Layer 6 of a small transformer language model trained on English Wikipedia (11 layers, counted from 0, width 128). Numbers have three digits each and are written without spaces.
Take only the direct path to the model's output, skipping the later layers: a vector added to the residual stream pushes a token's score in proportion to its dot product with that token's output vector.

Output vectors of the tokens that the questions are about. A number n stands for (n - 500) times 0.0019.
".": 585537517435498511524536525505565611476576373565345623716726462661537679384707648453615419457716184665382467396510542466442511609536522293596356561387450479519552375462331535356504424652723488342315604560443394618552453459391605393397466562419461481548749557639547373639495454534619467530469549457609397354467594287413486540641585425595386538603312244401642514414516368388428411619524
" has": 676645394543471446506397465439532444505496429568432519568291407473401565692413432705580493614393425588483705364711332465492537267479609383351478253529450680562641453295724605515373566648525520461632363372436505546565422460505328542560455553562413564451423528466515465534487605358573584613460608436550554511561478457559510428538402429480402154453679634558451641358465568539479703564600
"any": 693601556538554338552548457737405320528503495460611413430591460634466666668396460661389316381448652479392401581521368368314416364562553072500617298625408633354314608605681294494316474268188433780495666150619604533761685501577276647500921338211473517480214422503529531378716503405706463600674767711527419547390487438512596329508499424639477508492392346511463457569496577759526709503620
" by": 455352519684532580365564229353470538543603398403439559366441436387469568523504426525674484588563302634363627410230565551423353501541494466431448497594534338368605607468487344497548205567432506555336484584457466648668416488562520522481433515403413530649700453394563545524512527573500614387511652679503529403524479345749530708379680463508366413604540549640582693728343491479598477524428
"ed": 405521572332544547432458226490402505447672498704332434513716536378360340459513680468590574553544506461440566456608404549732545684550550487515502632576498566554352412537576606237287513589568494369585352422266257394304623449642482658560360463682907474473793421650376523621487346345297389408512652348407475607378527560600415818498574349367675693629370557556288710525532366711413317350547
" Ind": 568462590521547445571582503666432476565371630598631680441327370358660644594628547353343483456278509482537542650487342454298484667581459374412556320633509579500423363432685392545426545529510410565531357398574485516601621534423548463503556358537487445638532689387506520438540415596276376445550340630734658453432369384731518521549542484351446506508506497544415528519495384446558529665391
" would": 849422317454549399320494360183458465473592537579575603702607497450303556702420531544448519460442607599409802359600332546486528381435567415401427483458458599558558501491639501648380551551541551513465501359367454553603434482557594446591505555480587524405513707544542426623514598574424567508570801178240631326708553583328639419373494396332581070393540305574539377475421509555443664829465
" ==": 361333615615400427394682315498625507488439571796517751787511428272683783330388416470802525662665517353407676654473425284338493483493604507415647431126442549785771530489728242418597414704391387526563488743760353550507390528538686592259462166274425581400572882532571375327721341290709368474422581525489320339466457488548542539327808619415405107335760493511331376415370339653597717428498
"°": 551433501458505485179640472591575600528443481550428494629759627511604810353624608513400410476501306532465386668316443576399422261365454395434408440378299569531484565516530436501955742552310682529469570707560382718520387652636522650280669408426505648281586570315333602335659405380377620521476518497582509530366436230150520493467512620461426489328565821436413698170479681530718476505616
"tern": 412532418542577364516433538342402596479374552644782415374637371404207772411724303466492346211331510454576412553422510626449242664673493574327526474508509622484464431525496614904691337353505350554606438651528618563581412537605514272308383350451424817274394262464546534404648505629505873675876386644742387465429471366718521466154352469545236347432866560256387575609636738659542542440609
"1": 469551562387636352467707629589368583556533453524451557499626532438479380421478643373326498547480571381523462564502481432670423505412625505482598466439655374434575488223448449462381562597382694571414674538320458562344449605606561429432304562409526468360653602455513441544374427517467586540576389626427394520519377421612460568458545741404590646515360423567482642444542657471570446434603
"iversity": 339229558797738551548790234367600297669340545583508494380463556448405661319306246485108367244378557489551448797401670537514744377443490429419595340452517607565331264415557517714456499270360281519754629377719682402489772549504288703642560499401450623566279423634168644517428295589622534470567489604407513217508602455488499405494568677375302328622338140526662608435481533895977765764865
",": 513486479521484558594364465282699602595602415313429620475491518516639481541547579559553596598586428636465616539546488646454416549653554403494416503520471531398551454481476709454348417588609443522390494615418545517324439426459564378467357716499360343544524537506577623583324511453673344503380590552476371491605458393369571670512322474596404639602329467500555650443505379368534359463483
"outh": 210495534719506268293713397540179581511351572481798715346367266375524449621716369458359390478333636575216577606656303310358367640501412453510186315446480671535366599631557472587714524327545581467533511626568760529558892577365312556541299331351534624231294420430459589700657635461511820569821525605617448465256583534482591599387679362582599506274568511295373618377539795842406520516448
"land": 674360531588468168336534349776195577409563463561549340284818461381484648549501514323384508421509518447684428485541603501267300547688626602353509287431526689573295543469562381852692513600356505629621566566555595466534655496412669695478269685408399383142260386542422538600376460188600546710400402608710518359567300624445288530427501304439778532612560411840369298598598492557423478751833
"ember": 391493434521846180270604353386461617638393404678552530424594729428295662479523690710345486424340508517358361574564449498350518340254520517486860182382593298481583070423405489630421890191198390599403576503731313400730745530452321816486684458579459353493691601711427897379570471697436366394736628623578479617369357272711740442442437271304743365357483295457577873459525665734595381544489
" and": 627455530702577608553491400255665480425733580377476439527440394520608369412635392516491549687427461521390569392659564590518382478672664271477510557486441463555544401670401540434373335574429461554437497467416508612480510438472464386497442618589333354578598442470509494494388570502642485432489556696583381395614594424411545572600439542566452465551419585524437528508298404402599488572564
" Feb": 694411413608567416342328550513256482639530705612522523559561572448453544525525472276457490353384298581565683532344397408513447369194475466392590565389528492560550339471424486579465405412459544375515445739727613535483547620463589558433654300738492505491717425433584610350529411512522422414478574410492466630540189387527561531435505708504683438575603488562489660668493465465677450460489
" (": 419485519510470458646689540423758680361546285556457603480359519468609334506567338482488535620694515508557528555533527630312394382643614497510431669443411449450490387486537608316509562660600415596437397488377559411488440443542468356489330516466552569565591493563458428308550654524509497289449525572607461346620369558455622609564524462558506657391607333574743452552451393444551370348444
"way": 517334475571727393361436333701444691375522576677569426518556393278404726469501309637362425695387238579669534699665547696506501621516720334331432528400430341297338279521464163823555523365603229688635587616218683597721460462438686263512420542647593557320346501416543638539388300298371953639488231367398581552376288836564522585387505497538524211442544585664351519441647437606406739534815
";": 615324383608593630560595513511498716553592524347601687440366501454448428361632608396527623563568402677728489413513501655304356673469520586524317516399569522490473495584415598403528451611392478542370646455366575656435547437420552474429408642476483504560577498479563478372426575498668476400415476507328548578406427397463436410632572434566473532591548347355504689298379303610565381482545
" was": 717630472491376424480486468277553581465662386513407490555355424478257521730505593535495480725414453582417738355620214509538534320564560404427594492378422551613579461418644614593382514628522483571489357342384381388603385473498482561589455527519387479583443432659539475623446519473477426575535673289453434432641492590605578501452501384511550246512515543695641597342363587485594538643471
"ro": 459665528422521571588321438501594585240672401647572510594538648471474533412394451478547446732718520435372402600502654573874442457532523438489302451442445567697570530541324407588651368555303405604481580581520671489807263466395489523589433482590734583448272493363411668414622414485366675600429738450458400481274351584259287507313287459515446562412390725600593295585506363660386275627644
"ept": 652099349607318444482521376582508187707525661611545563548706444697328401508550405647477492343219570495351315487590447504416698460012483674528768100302522730614599485164419390421499436307449508264737555564378603242548742601657446306393582402610861393418846557339356399719516595421563644399417708596474426546552456625489386432396718770469442475492629432350350728721670466728528552566508
" 198": 431433410650680454691429543498370337596553659425479437450413412583607501556492402446462309527348485465590558490544382401522521428495476708355459635431433638461358418609347510525514616357610511501555400534743629521577456598467392489426596318455353511491597699644338786294525585511640558533617475523447608640441549305576666606401404375475420379626584342477423414508445495470585568326672
"]": 688345630552805394013522457524514287501463327385523793586509546660375486645420595605608276191538418595711440615573537430486629425308248657451731599585422562583450256415406277580492549482252708490554617493687325555420558562658444518577567595852623635084426449351717568590513362545452641431390850492266663206637413487496606527354708311539367246559556414395581218368501762569585561407475
" University": 438403566850572457290652393484486493646335680664600550486387319322553402571534365577197316277247618393501757692340634437295681338595483525491428309596402721580493390547394733629391775472475324541630362425765493378693653548287369643356553431404427341563429694539611620525291428530594583590509447630505786464412578369514490521544413646471623476411339472312706364431381378546672386633721
" 30": 673472416635730430344394582621418561692665460413482497379528433526457491354554429397407490413580404497633549557562320370578524528596625520457483432429552552338327486516557294546521546286538583406328432711396494551576567588604463556470607435522632586491516438546394538425402567532436479633582382615393665632590331554569411368317500576576509401616549301579528419509424453471605584528512
" und": 657286407651496430463443423459423506600185536479398418418547506337561636499541333665421466444600525548680549370422412422399327386389412626362569528534638555578431428381541544499749660401445607475596458535519627499484574504472433578586442584508544539479575656235546578506549601626543552440494343584577636429485518320641640266493600519611486615357631438527404618412474247548662360618447
"ever": 519419461548288259400489288214180489353458429607622472584547472559365797603336431466679776310590681615366488485558296332473725653299647750605530479448567479329692512316752320622390232331579343600605384778646739508593584583503547685695654680743508615068385657498616774525415329540727577354548654278429396551552640288307240521074541477541581306381488392372230545546460703505453825429729

Output weights of attention head 1. The head adds the sum of these rows, row i times number i of z. A number n stands for (n - 500) times 0.00062.
o0: 560515528357488468391444450461421279515470514495391561564457415411541548471460482507688542368338573430262529692492420399701505467483541432435595444224566467582588434648607471742418405491410422520606510460498289424585642810501360487562605453531275470458365574659556428564323443611492627579701513352433515529644446586468568467508433418416403242545513681567460484440367622582594561497493
o1: 456251446535564445727539557555650555420429359389622631410550490442730498462680395433552407370576454343543514814457571317241414430462433662291425381529628459399340557500374676548462357465406328713512506754553543646572554310381495606249539593468435584674619532416560632356382470525570524445576464556463625683299771396564461529497570417451617780521544396311606653459705402476580538264650
o2: 387404656547535471334571368339387507744461567502647609466582412425656571295626142287624448474470496369500545539299593580679439409701515340473556414469477481392548616563466611557559487536498532438353507689343597708365474775471375393309459487565358229407466523460701380577493541557577610395441497516538416471509559549354449695394496665349573379539454614575383392410416631505462509222745
o3: 478360384647654698474537448370470613693549522327538513464426593543538465273627425491596377601554519467653404647322586631435445426607503376493541578595509512294449578495280413588679426383338549430601505529424438682562509485438397502372479411579650585489450343362530656600577524538519547368398429664296446476585359376521489477635401371639406879632609477257368495524367359518562320525448
o4: 426486667565532592452621544409491436617622438389354558634316517715495565417224567612411647441493715500482365474495658533701459551522603699694689579449691422452552528689526540718480619490216485477398490534499426586373694314673362474706626460738539655282397355387633691361488371567727386427415501583230385471409405453597611583540470546567349475493475554518310518635520489594466448411453
o5: 525353269623651418600401431554545567432468483428668327426634509376711356513787471503477455546655497390365285620477689505340442488586558345478432418389514529350434415410346436433626387481512397482574715460465455519644529508408523429359313765582600546561544428353393471514634647344536642571620398741517496419461584414343564454630374528494517647605505396299348643568340410533600405680659
o6: 357396631551531582648566435417705576449715480539601487377284655518436476578296620478434365700554421412486492329418407491513524596288403575446463481598503386491455470242512564476408389454540623520532420471489636492573527285518515559605431475606457632562675418459494638514490537465527431451550515479533561419485662510670540345423675337501604501591465499535587518469702488569610499388417
o7: 379545545507326543249647474482488587326407443357473643377380530706218455646502560651546430592344523581631562485600414609545681298676420610596484522814506541415444522490573538627430631457501513354651372448475605455468556373490423517449521383309387475411399457493377476615577498529405463441398525554584454447556590590619635578538498506525443633305613550639572263574641577425398487387438
o8: 703627300631649607545248689405534526506589572385513573577462444420728380661490348461442550540533576635691541266644527396422551406449459330470454519552383450466393618492738598439300316346579465540500364517648627663368504393478596512527414773504473628566246395459386732594442407408375498659314498618530303715655378724478448551441383570469582504465355386633641573451673452491304705361529
o9: 638470573598479622554239512405468435534662554406645454729345509604524306578644584470447503609474459633488641451462568562603500468416584480384524589409479521482563418479287343418557217524553586497566507421625466677447704931236469574483593552777472508438585328422630523619312445508621705537429377505514609553416410542408365445627333366483401305629395475654324620296444521539625579373514
o10: 643464556335612504316568497478320297492496395669440632658599396511371564440429517549693401490514431623535568423521482505647461567331415500535491523389485467572466517392527329572562466516452425391480548458427431704477455381616527463541396625454325626305469611543615307654586454580629586500612615410665469285432731520473616389604689350483415223581528586390475459309452581429484622421531
o11: 434560395372562390414499460535645320171288559314459675503233511530367517508175357597434401494427552564439579319492515493517592407490583688502476456663664416405642483286768595401401422719545491530597373501418596634528587339623425498526625680358563606551454594520568463476593550587491415478614534449686383534513614545560524446557388586467434393352651637615564373503568567448508772497493
o12: 516347607405607428315691420499417409374345371636481611498471618480322486503505643525686427433509476543306579601376386495404676550420389509478477576553317543629414465353636513493667623659419622320486376471425288551640487301684500597628535417497698496481544591408641409567588493581354488387403506333447479278614489469763452430441745295461416455573646343605526256375639564576545489438438
o13: 340483708541317461285523461419547475486381404642522388501516515458389541555321665509579451485454365372590635414527405524534523554574536476383582382759530394465541489277387438655522568503489614523440421523579585400482364309558458776501536277416632460516417514591463413554545553704498256485434524393404560440470566475653554522555491394426509557600436638667568477526637565570712273657578
o14: 679716218471675516640404533451292537437545459558365328570506690529344544440588587538528754406566527522617402417702382434303393390488665625578512525573565353283735346514541462447322606430332541511736461392516573443682441253456445541477522685359821570722541475399644540657613596569465352431288682418276591540469766378486369451357419498660461785338534520252512572569398335508509576585434
o15: 570398491585614381418573717560287473519679642455514522450619340696574605568540559391465620578557473576661469657572594525413402535479364613546555682538379660473317412480446411453468437252552492492334431546352537540404435404462483594627460534610659597525745494405475626463526494577552464569397325429338605593292354398508351397684607455789344493647446491419590573437465431425350336451425
o16: 448404675515404446612483508367559464412605404629463526621590526767387392291487768615480643715652604680428533486483618568557581573453470498399486724241396407823569268533496509478476430482368387293330429476649220417564494725428300458579481535735574592444680225455467408500446452610503409565372584435567440289685409374559645455575718392617369502575635259632428535314461465582542518677408
o17: 446445713411361468678404729621368398403467390423382573527500389586814536561539496617439554443535490685723536520584674525273472680386568451470513588536252592759460553642512439426463383452547348656349310493567401353539577857465505473567570464554446534592424479472650454305494433427523500608538472358426657622320351523539261510745599398587418239445353414468517597348572541489401632370416
o18: 593563530751436536553431454503727460380534584461535471387488469352441500697518468471294440434425545523423628254798413609361656456562627390370512462693532609546549505318573446510310540567531574582556370461437649311594579352265492414575437606507545471684353387476424301569530609448478478535513694541607547479570853595355452664358456567334605473473455578502542464416565587553581534674725
o19: 658570397679577544605520354343696524252558619448486473458311389561428485540407494424417462535532518388400686277679354554422556438392524546392514356581596369525589354302561497496314442544624545550659398561453554476563503203458484636549625646496568543681520551441450489487600597388485435501573601376568569524537891392518492320519526565569567425415529582514500581516455470496633517582574
o20: 685645330589739548556355624690489471582413699326508464491431302505594502539468502435370333281438413507635294392342674296507444499639376505371363454669683549394330524515434481482487588419540568505547586485541564510549641403308501551584536531317671479598350476380408653506484608537517388608529399701632531746431717548304333513514358438469552684527404617322449706531629521357333582590517
o21: 473648434514364491665402547530666499463591474598559207516560546539437553491502609531355536429574497541469594235587444445608581530491487423424402449333376561755606395416448605454589596498613626496472490447539425342523562654578425472558351460604606365578450433536412627541577355423521462598311611365480452354623367428237487562621447537536615198605395385509503553489318576616613578654522
o22: 414338487435484421579351561520621639612613518506470468581572505246591539520454457460538436581752283501396627699440477605654402683250627622422484415088448627511463546273418498365613231520627333529458550578372530746362534688561491560501449671451405523417675521518570556349445556312678567507588337476474504593346338528560490488579532361382485210716580422456404707419435456562610519498610
o23: 444468588567509594272751404445507394354377375576584637585430388545428416458464575581611401435405539437519393548551595508532631448612314392576641638829526390561431484524483597587527633517382478383545468531470430464532422335538547404561504387617385572426350460510460331625543443474456527345501584568509473303649845527507706504559675505495452633375627764708565310435554567415485486369443
o24: 557506158333370526670256377452574569449617536630415556605387689401462425472420612597585628485653488480453658624516546345557433537253595630259537389124571394477577612456527585529519469573469393623659569548528397570372382599515495623595437776483448542618406507771560315602513593532556523461560675222407526486581545662396672459272376323290594402449670542478416666309286399597691727544589
o25: 306552281292397429509423403383630363581663453517393528478378599682431482406307623655355660744414695561528553422573576645638408484610761650426697590361604501578746554474672471557385450554400504503550351386455622469630568742552349405527524516473497518343699372530586468489490507531556372573588499288514549406523327446493475486429484514274378250497548502539493408494265520518485504534499
o26: 562591492560468662281610504275281398645559476414437682496389312569510453597458514597608432554343556529424535437506356591532470412694551538502693752596511555524518621536642494504455545460399716434555323428577549501471522605539581446714494330438530434421457387480525480585465426544443310364347494405366385498844414462736511432440607424485606482395472463636613381525570597420445323524388
o27: 631624724587454582559395626401549409582532512542514446539362439351524281589562383505434474438476475466362626317435397633627551534438464332600495484470391503714634482717481503353506512396599642528505492481646539509541603635384641542492410444642497525542579461675448431538470429369408486501488544458460340520508471599494432507539577477498611253372487412689532425498406471631513396462666
o28: 326504700301366383226595637394396451405613401550389585431349510445461662680301382568576457516437572425403470557423384442687355443573703638647563504525472482518454664578764590519433701419384459430611280401286483399538505457565419493595491354484403576461400487667636532469510629557481403353561566312364506558566335611679538435497570547493628208353579830691648471572474652519450421408446
o29: 339525303391292508804390545461638511623681511499405518618396604589441379435396405524388616593499638455690389588739433577427419643651473570477570551472509600506527341709571733491497525362351479630497359616546622535310578441616603438407441392591634534400554455670357705355481377378317438608505411616327387617629247505308617733400472504476750760420634278477396599509481242422651648467405
o30: 328473463515496595362514430495645466384375521490492595504402627670497452405543726496460479456257595550619377599614667504436557466588260626451581562746676397347394365593406558702502599541288448511663660599715401484409564427369336503447487485469369579447453378670475440627308352630545418430444535669512544283490724361452746448538487483578476974405467535490468440549577538457457450476438
o31: 313375553580399422573788473611522601370487523466598614492556477625506535539540479442463412611499567500545350687436524550348601550530455563494466512448332458279314390416499513478572526456433517464485605555406770480531432521512422385599480470372439514502622620384499435482567429536598464529524365678585524507223576533629557464677504484437479581629322419617574577539634395472567396432530

Each question shows a token from some text and the vector z that the head gathered there. A number n stands for (n - 500) times 0.0039.

"th": 393601589524447524449589443468502565422513511564410549593649493447480505423528434464479525455632
Pushed up most: " University"

"ey": 424501685566400526515419373526442503416530356534368479627535529391462476289535574522396388495572
Which two tokens does it push up most, strongest first? " University", "outh"

" to": 501539514393436380557410493465522556529561553486389490594633549513543284491551518516546511418529
Which of these tokens does it push down most? "]"

"ort": 351366484482402476592499498514560541556468534519497430644566541480464400435539589565435476413481
Pushed up most: " would"

" c": 461389508423579598537437377442449505554577445534540395630487508536570351435627529470410458420690
Pushed up most: "ept"

"at": 421614534517339530402564447452425562477592545537502550642637491518482485481500441475408564513626
Which of these tokens does it push down most? "]"

".": 533532533384543312621543623402546669436602578416228360436608586401608238550647525464639692480559
Pushed up most: "ever"

"-": 369698572455528371712573403329431568477567243539418564393436459406762305429517460489753509411599
Pushed up most: " =="

"ver": 389438359311358441634592438427493477605575515570542362538600436545571381507541489527499425419573
Which two tokens does it push up most, strongest first? " was", " would"

" and": 415443312241348356696487329466524501695624497618503543524733399476542385449549579648595286206665
Which two tokens does it push up most, strongest first? " was", " would"

"usic": 424510526525610504627477349423486500507540545532578341364507445435449440458605467444458594592601
Which of these tokens does it push down most? " has"

"bum": 336615555498428469432507480489551629529482563605390583477603547383541457413450447445425484454611
Which of these tokens does it push down most? " was"

" only": 421504535529625512624468335420492501514536554526578323347505441429457429448603465451459589584594
Pushed up most: "ember"

"iz": 352507428420367484605568465430491441542537504593521423517537471525555405464504482479418463491578
Pushed up most: "."

" f": 471698543466398535503531366532341331296608264698189588635530611486558273192277433597387432522748
Pushed up most: " University"

" P": 278592448513571489627636523336351518559525417583530594491489438472501464362470523392594581454738
Which two tokens does it push up most, strongest first? " (", " Ind"

" B": 157657379575628600752610566379292508572491450501473463567550462457471537392392475418458641512772
Pushed up most: " ("

"ak": 503531546428524376589502590433541623426564560481308423431575582421601270536611496470602661490567
Pushed up most: "ever"

"s": 284631504499588448682605481355400541532533375568493563458469437431596425406486489442635535453704
Pushed up most: " ("

" of": 291471583485404370544578558398390412297627375555461417541544514553516343343526499602335619452496
Pushed up most: ","

" M": 435563519567474516529375425564532624628491439607526556418478550354439536342458538448462370616553
Pushed up most: "]"

" r": 343449479518412465559485486513555556575458502549451508580531594398441411392486575504436415479531
Pushed up most: " Ind"

"The": 544474492543537441551428561594516671613560431494513521510501520401498426437546541499514446517533
Pushed up most: "]"

"'s": 340503691626512653493448646672423309082413307440609409656496487449482436371480425740222741498482
Pushed up most: " and"

" m": 417497559533603509613470324426502485522542555523576318350504431442455430453592476449446571593596
Pushed up most: "ember"

" 21": 285468587515421383529560561444411389308599390552500421521499511556506357351509500584272637499502
Pushed up most: ","

"e": 415607517482402518529534411500456442417568454663330501626561572484513319329421457519383483507635
Pushed up most: " University"

"in": 389439327386393475510427386433489532682560584630522609536501515523457217364421463441464299464537
Which two tokens does it push up most, strongest first? ".", " Ind"

"as": 349438496507416472557476445499537536572482516545456500586542567425458413422493566511443441478542
Which of these tokens does it push down most? " =="

" d": 490593766596373577500524268432642404502565279579324270451450491433727437483520511230524378514605
Which of these tokens does it push down most? " was"

" T": 289624500505569466676588487372412537527523385578503566461476440431598413416491486451615534457698
Pushed up most: " ("

"he": 310517532594447529583506533524553516511479509548504494517473542435523346438508448488335537477568
Which two tokens does it push up most, strongest first? ";", "."

" \"": 386353430450336448574554499488523584565498500445448435732585554439422436455581645565459516489489
Which of these tokens does it push down most? "°"

"\"": 348515466446401474504476540511580540567473546656525536522548553490499330394496491505335486430502
Which two tokens does it push up most, strongest first? ".", ";"

" all": 340470646470466604506317287330451440592544529520592377448539356544636225426537492476465480388500
Which two tokens does it push up most, strongest first? " ==", "."

" was": 523414522469655370582372481475466517520529566516470424490605492472592225423584564604570569291489
Pushed up most: "ever"

" L": 545527529372531289617541651401550686431593582438222409443604612396592249566645527466663704462568
Which two tokens does it push up most, strongest first? "ever", " has"

"ian": 424520535528602502632478330415490492511547534522578337354492443433442462461598467426448583616624
Which of these tokens does it push down most? " has"

" between": 359498681613498590487503599629445364143457357454545427675535506469450467366498448681292672495498
Pushed up most: " and"

"ut": 407465549445457484603516419493495491454537450524528393541533498505613399441585516511482497468522
Which of these tokens does it push down most? "]"